Layer 10 of a small transformer language model trained on English Wikipedia (15 layers, counted from 0, width 64).
A neuron adds its activation times its output weights to the MLP's output. To switch it off is to set its activation to zero at one token and run the rest of the model.

Output weights of the MLP neurons that the questions are about. A number n stands for n times 0.0044.
n12: -29 -9 1 -16 17 -29 8 -21 16 17 21 15 13 18 5 5 0 35 -14 13 -14 -41 -9 -14 -13 -35 28 7 21 -22 -22 -16 -26 33 4 4 -21 38 36 -35 21 37 20 10 -53 12 21 18 -8 -16 -49 -27 -52 -1 -28 -3 19 9 15 27 7 -25 35 30
n29: -18 -22 -11 11 5 -25 63 -5 -4 -14 33 -14 -11 19 -10 32 20 45 17 -3 -5 -10 -22 -87 -12 6 37 2 -24 32 25 4 -27 -3 -22 28 -16 -12 1 24 -1 -11 26 15 -25 -14 1 23 -10 43 7 -26 13 -4 -63 15 -22 22 -14 8 24 59 17 -95
n39: -15 -36 -26 26 30 39 -60 -12 10 -22 0 29 -1 7 28 33 -8 0 3 48 14 -28 3 -3 -7 10 -12 -25 13 29 -6 -11 7 3 -21 -25 3 18 -29 21 -22 0 -10 -11 -20 15 -32 8 -17 -55 26 28 14 -1 6 -24 14 -13 23 -20 28 -32 -2 67
n47: -19 11 15 -5 14 29 25 -1 -35 37 -12 12 1 1 -2 10 12 -14 -1 4 5 20 -46 -15 24 10 -15 5 19 -9 -32 -23 6 15 28 -14 31 -54 1 19 -33 -24 6 1 -29 -9 30 7 -20 14 -15 8 24 3 -4 -13 -25 29 9 -23 17 -1 8 -19
n84: 18 -9 15 -24 2 -10 33 25 12 -10 5 9 -23 -13 7 -15 -28 5 -12 -43 1 -29 -12 7 7 54 22 36 -6 26 -3 11 28 22 -50 1 -4 31 16 -25 -15 -20 -11 -6 -36 37 0 12 5 1 -8 -14 19 -7 -20 -42 37 -7 14 19 3 -10 -5 -7
n99: 23 9 -17 -3 16 -10 -1 -32 51 42 -11 34 -7 -27 -5 18 -27 -7 10 -2 -35 -21 -15 -27 -21 53 33 -21 13 35 12 -6 17 -40 0 -13 -5 16 -39 4 10 -1 18 -35 33 -20 -11 12 15 -8 -4 33 -4 -6 3 11 72 -25 -2 -24 9 -15 -51 15
n104: 2 1 0 -21 11 13 3 4 16 0 -15 -3 10 9 -27 -9 5 -21 -15 -5 -32 0 8 9 24 1 -12 38 32 9 -8 -46 16 -32 -36 0 18 32 21 19 -8 8 25 25 12 -18 -29 10 -4 0 4 0 16 5 13 -30 4 -14 23 -28 -2 -15 39 -64
n146: 9 -15 23 -3 1 -26 2 3 12 -10 -26 7 20 -16 20 15 -16 2 -4 21 14 -10 -19 -5 18 -14 -3 -24 9 -42 26 58 2 -10 10 15 -10 -36 14 42 32 17 -43 -20 18 30 6 -2 -2 29 -16 7 5 -7 -20 -21 -15 -19 18 -12 -17 8 -16 -17
n148: 20 -2 33 -3 -5 -2 4 -50 -30 -3 -9 54 8 -20 -2 27 22 1 -7 -1 34 21 -20 19 -3 -18 17 20 -32 17 15 -22 41 -6 -9 26 27 -11 4 -11 8 -14 35 -16 -9 0 -22 -64 38 -14 20 -55 -21 7 -21 10 -3 -28 33 -34 9 23 5 -29
n158: -55 32 -6 3 -17 -5 62 1 -13 5 22 -10 2 2 14 10 15 13 42 34 6 -15 -10 -6 -29 -27 -20 -25 6 31 -23 -27 32 3 -51 3 10 0 9 -9 -28 -21 -10 1 -15 -3 12 18 39 -10 36 14 7 9 -31 -15 0 -5 -44 -3 18 6 -37 57
n178: 1 21 -16 -2 -24 -24 -16 -15 7 -24 -55 -10 4 27 -18 18 -2 35 -4 25 19 -15 18 -38 5 4 -4 52 4 25 18 40 -9 5 31 1 -25 -30 4 -3 -10 -46 33 35 3 -28 14 -21 -11 12 -40 -4 28 1 -36 -3 15 -18 -15 43 18 25 -8 -20
n184: 8 -35 -22 23 -3 -19 -43 8 -26 5 -2 4 -8 48 -14 -18 27 4 -12 -18 -24 -8 25 -16 -11 -1 -53 5 -8 22 -3 12 -11 4 31 2 -26 32 7 -19 -41 -13 23 7 33 -20 0 35 -21 25 9 -8 5 16 9 -30 -3 17 12 14 7 21 31 3
n200: -2 -4 -8 -6 17 -14 -14 -14 -8 1 -11 -5 13 15 -2 14 -15 31 -4 -38 40 6 18 -28 -1 1 10 21 -18 2 28 1 -5 -9 -76 27 8 -41 -13 5 21 12 -25 -15 16 11 0 -7 42 8 -4 -22 22 -16 14 26 8 15 -39 -11 -15 -44 8 57
n214: 9 11 1 19 16 19 10 -16 30 24 7 15 15 -4 7 3 -13 -19 -15 -9 0 4 -27 27 30 33 12 44 -16 -22 45 32 16 -32 3 -14 -13 -8 -12 -10 10 -57 -37 -13 6 13 -17 -23 2 -34 -37 10 -18 2 8 25 7 -1 -24 -12 31 -23 -13 -7
n222: -3 -43 26 10 -7 5 34 -35 -7 -7 -10 -18 -16 21 -3 -36 -14 11 54 6 -24 18 -23 -4 -16 20 -18 13 -11 -45 2 -24 -5 38 42 13 -17 13 9 -32 6 21 -5 0 1 32 20 5 -6 -1 -9 -9 27 -7 45 -10 -22 -18 -16 25 -15 12 2 9
n255: -18 -10 -11 9 11 -20 12 29 -48 24 25 -28 -20 19 -10 35 -28 14 17 -31 -37 -25 -39 -37 -38 8 22 -2 -20 6 30 -12 -33 12 11 41 3 11 -6 24 17 1 3 26 -8 0 17 25 7 27 14 13 -5 -14 5 -5 -19 -6 -6 20 4 -35 32 19

Each question names a token from some text and the token that comes next. It shows the activations a of the neurons there, in the order above. A number n stands for n times 0.043.

Then comes g, the gradient of the next token's log-probability with respect to the MLP's output, scaled to length 1. A neuron's effect is roughly proportional to its activation times (output weights . g). A number n stands for n times 0.005.

" and", then " brother"
a: -1 -1 1 -2 -1 -3 -4 -4 61 28 7 -3 12 47 18 -1
g: -4 -7 10 -34 10 -27 -12 22 20 3 -35 6 2 -36 18 -29 -21 29 -48 -5 29 25 -43 6 39 -15 -8 43 -25 22 -13 28 46 -39 0 -13 5 9 -9 -3 7 45 5 7 7 -12 14 -31 35 36 23 -42 -7 18 13 26 -3 45 -15 -20 -40 11 -25 -44
Which neuron, switched off, raises the next token's probability most? n158

"\n\n", then "I"
a: 0 -2 -2 -3 -3 -3 -4 -3 -1 -2 32 2 46 -4 -4 -3
g: -6 -34 -18 -56 11 -10 -6 2 -9 9 29 -2 -26 -1 12 40 -31 -17 -5 13 -12 5 -36 22 44 8 -48 29 23 25 -4 -26 -13 45 9 -17 -26 24 25 -6 1 38 -16 -7 7 -34 46 -5 -27 -13 -16 -33 31 -24 31 55 8 19 -10 -25 -26 19 -21 36
Which neuron, switched off, lowers the next token's probability most? n200

" following", then " The"
a: 0 -3 -3 -2 5 -3 20 18 2 -1 15 -2 18 -2 -3 -1
g: -18 -10 7 15 -72 44 13 23 14 2 11 4 -23 39 -33 8 9 -6 22 -23 -31 16 -2 -17 -24 -3 29 -36 21 28 -33 -33 11 49 -25 -1 15 19 29 2 12 -48 1 50 9 -5 6 13 2 14 -10 -7 -5 -17 -23 35 16 -38 -3 -21 32 -52 -23 23
Which neuron, switched off, raises the next token's probability most? n146

" tor", then "ture"
a: 0 -3 0 8 -2 -2 39 46 -1 -1 7 -4 -4 33 8 -2
g: -4 27 14 -13 6 7 -8 18 -21 -32 76 -6 34 -33 -1 20 11 -19 14 31 -31 -3 3 19 13 5 -3 -24 16 -23 14 -18 -59 -9 -34 -46 45 -20 -20 3 -21 -33 14 23 11 25 7 -67 -1 -11 -4 43 20 6 10 -13 8 20 -16 44 -2 1 -25 11
Which neuron, switched off, raises the next token's probability most? n146

" h", then "o"
a: -3 -1 0 -1 -2 2 41 10 13 -1 26 -1 -4 78 -4 -1
g: 40 5 -6 -20 -17 14 47 -20 -13 19 0 32 -12 -16 7 -16 9 15 -1 -3 7 11 27 -16 -33 4 -12 -45 -35 38 3 -6 -1 -18 14 -10 -7 -18 37 -18 -17 6 -19 16 -17 -19 11 14 25 -12 -10 27 -13 -28 -6 -52 95 4 65 -9 5 8 -34 -29
Which neuron, switched off, lowers the next token's probability most? n148

" (", then "24"
a: -3 0 66 -1 -1 -3 -4 2 -2 5 18 0 61 17 50 -4
g: 45 42 -1 16 15 -13 -8 22 12 7 0 3 -39 24 -14 -18 -9 -55 33 -33 -33 -6 -51 -14 30 9 -36 -15 35 -65 39 21 20 -17 2 1 -1 -22 -4 -10 12 36 11 -10 2 -8 17 -23 35 12 8 -15 19 40 19 -1 -24 5 -13 9 -45 40 -21 -16
Which neuron, switched off, raises the next token's probability most? n39

" Line", then " railway"
a: -4 0 0 2 29 -3 5 18 0 0 3 6 28 50 21 -4
g: 27 -24 -4 34 -15 29 16 -38 2 -34 -51 3 2 2 35 -34 -39 17 -26 23 17 4 -46 -10 19 19 -18 25 -39 26 13 2 -27 -20 -14 -29 29 -4 21 1 -9 -5 -29 10 -19 16 27 -22 20 31 63 28 -18 23 -12 -38 -2 -2 -11 -23 56 18 2 -1
Which two neurons, each switched off alone, lower its probability most, in order? n214, n84

"Early", then " life"
a: 0 0 5 2 -3 0 -2 -3 -4 0 10 -2 7 6 18 0
g: -46 1 5 -43 -32 37 -36 38 -12 0 19 16 40 -17 4 2 13 2 45 1 -5 9 -47 19 -36 9 -23 -1 -5 -6 1 37 32 -22 -23 -4 -6 36 11 -37 16 8 40 20 5 -14 39 29 -3 -21 9 -30 28 -17 -7 -12 -39 39 -21 -58 -16 4 1 22
Which neuron, switched off, raises the next token's probability most? n178

" by", then " his"
a: 0 0 -2 -4 1 -2 16 6 -2 -4 42 20 -4 36 1 -1
g: 17 45 -19 -1 59 -12 8 -7 -47 -4 12 -8 7 10 -26 8 50 -12 20 -22 34 10 29 17 -7 49 -36 -11 -43 -37 16 -19 -13 -29 -14 -20 -6 2 -22 18 13 -12 3 36 -11 -24 -16 44 -13 -18 -25 14 8 -51 31 11 -32 38 10 1 -1 35 -23 -12
Which neuron, switched off, lowers the next token's probability most? n214

"sk", then " House"
a: 21 -2 0 -4 44 -4 27 -4 0 -3 24 2 -2 12 29 3
g: 11 -9 -14 29 -31 -9 24 17 13 -30 44 -10 -30 5 46 18 -47 3 28 -8 -27 17 -7 5 24 8 43 36 8 17 -42 37 -3 -5 -34 9 28 -29 7 -25 -11 -1 13 35 26 6 -7 -45 13 5 11 -10 -37 -6 -22 -10 33 -26 -55 -11 27 -47 18 -19
Which neuron, switched off, lowers the next token's probability most? n84

"'", then "s"
a: 18 -4 41 -4 -4 5 33 0 5 0 27 -1 -3 -2 44 -2
g: 24 -25 -21 -4 22 18 -19 1 -5 -1 13 -10 -21 -33 -22 -5 34 -10 9 -39 -4 12 49 -20 23 33 -32 -1 -8 -26 18 0 -9 5 -7 -8 -8 6 12 -26 -21 15 60 14 48 38 -41 12 -20 18 76 -5 0 -31 9 -19 18 16 -67 -8 -12 -8 16 -22
Which neuron, switched off, lowers the next token's probability most? n104

"After", then " one"
a: 0 -4 0 -3 3 -1 -4 0 -3 0 -2 -3 13 9 0 0
g: -33 43 -30 7 9 -13 -7 29 16 -5 -13 14 -18 26 35 -39 -24 -13 0 -7 6 5 -7 26 -10 21 38 20 39 -33 10 39 -12 11 -15 -32 -17 -34 -1 -38 -18 42 6 -17 13 -9 -7 -27 4 20 -9 -48 20 33 8 -19 53 27 -4 -21 -60 34 -26 17
Which neuron, switched off, lowers the next token's probability most? n200

"in", then "us"
a: 11 0 -1 32 -3 0 2 -4 0 -4 6 12 -4 60 16 -4
g: -39 9 6 -17 -7 24 -9 -15 53 34 3 -19 31 -22 5 -29 -19 -3 -42 34 -10 -18 0 10 -40 10 -2 17 -57 55 51 -10 23 12 14 20 -27 7 -28 10 -22 30 -38 -26 -10 9 50 -29 9 24 3 11 -6 -6 -1 -13 -19 21 -10 23 -48 25 -8 15
Which neuron, switched off, raises the next token's probability most? n47

" creat", then "ive"
a: 0 0 7 6 21 10 52 20 -3 -1 42 -1 -4 57 41 -4
g: 7 -53 27 9 -10 42 4 -25 -39 -2 -23 -27 53 6 -8 50 25 31 2 -26 -49 -20 -17 29 25 3 7 32 25 -26 20 -17 -11 24 -30 -31 5 -31 12 20 -4 -15 -6 3 -6 -6 -52 -19 -10 16 6 11 -28 28 -22 7 25 53 11 18 1 -22 -25 23
Which two neurons, each switched off alone, lower its probability most, in order? n214, n104

" The", then " River"
a: 0 0 -3 -1 -4 5 13 -4 4 -1 35 -3 10 30 15 50
g: -11 18 26 23 22 -26 -3 5 -15 37 17 14 -37 -3 23 -11 -11 3 -43 23 -17 -2 3 5 -5 -35 -19 -25 -25 21 8 -8 11 47 5 66 -5 10 -14 6 5 -17 -26 -39 -20 -24 20 -19 -24 12 45 11 26 41 -31 -24 2 -51 1 6 4 -37 69 -6
Which neuron, switched off, lowers the next token's probability most? n255

" writing", then " has"
a: -2 0 6 -2 -4 -3 8 19 -3 -1 17 5 -3 23 31 -1
g: 55 47 -6 23 -25 33 15 -13 25 -11 -12 15 -46 -7 15 -4 36 -6 -26 9 11 -1 -11 -9 12 11 -1 25 5 -14 3 -24 -32 35 17 22 -55 -3 -42 -12 31 -34 20 1 -3 -18 34 -22 13 -15 -28 -42 1 -13 -5 -65 2 -10 42 -24 10 18 26 34
Which neuron, switched off, raises the next token's probability most? n146

" \"", then "S"
a: 0 -3 70 4 -4 -4 48 0 -4 -3 14 -1 -3 37 30 10
g: -11 -25 -5 31 -48 -5 -14 -21 -16 -3 -22 0 -24 23 -44 32 21 -6 8 8 -58 13 -22 -23 5 48 -21 -25 5 8 -35 -25 28 17 9 10 35 -4 71 -29 -31 7 11 16 1 26 -11 4 -4 -9 15 -23 -12 -15 -21 4 65 22 13 11 27 -12 -11 39
Which two neurons, each switched off alone, lower its probability most, in order? n39, n222

" was", then " appointed"
a: -1 -1 -4 -3 0 -4 13 -3 29 -2 10 -4 32 44 15 -2
g: -35 8 18 9 -30 -24 -14 -43 36 -6 -14 19 16 -29 -9 22 4 -31 -14 -6 5 50 -31 -9 -3 42 -22 -2 -32 26 -54 9 -38 -23 -22 -15 16 7 47 36 64 -16 33 14 -33 21 -4 -15 5 -9 5 -21 11 -3 19 -8 12 13 10 49 25 -31 -9 8
Which two neurons, each switched off alone, lower its probability most, in order? n148, n214

"\n", then "B"
a: 0 -1 -4 -3 -3 6 -1 -1 -1 -1 28 -4 71 -3 -4 0
g: -30 -25 -57 24 -35 4 -6 2 4 1 36 -1 -20 23 -7 31 22 18 -8 39 0 -19 -45 7 -14 24 -3 38 14 25 12 4 -30 -14 28 -5 -5 11 -13 41 -45 -1 -16 -11 6 -31 -15 -23 -35 -15 11 -7 3 23 22 83 -23 -26 12 13 17 -38 -8 33
Which neuron, switched off, raises the next token's probability most? n200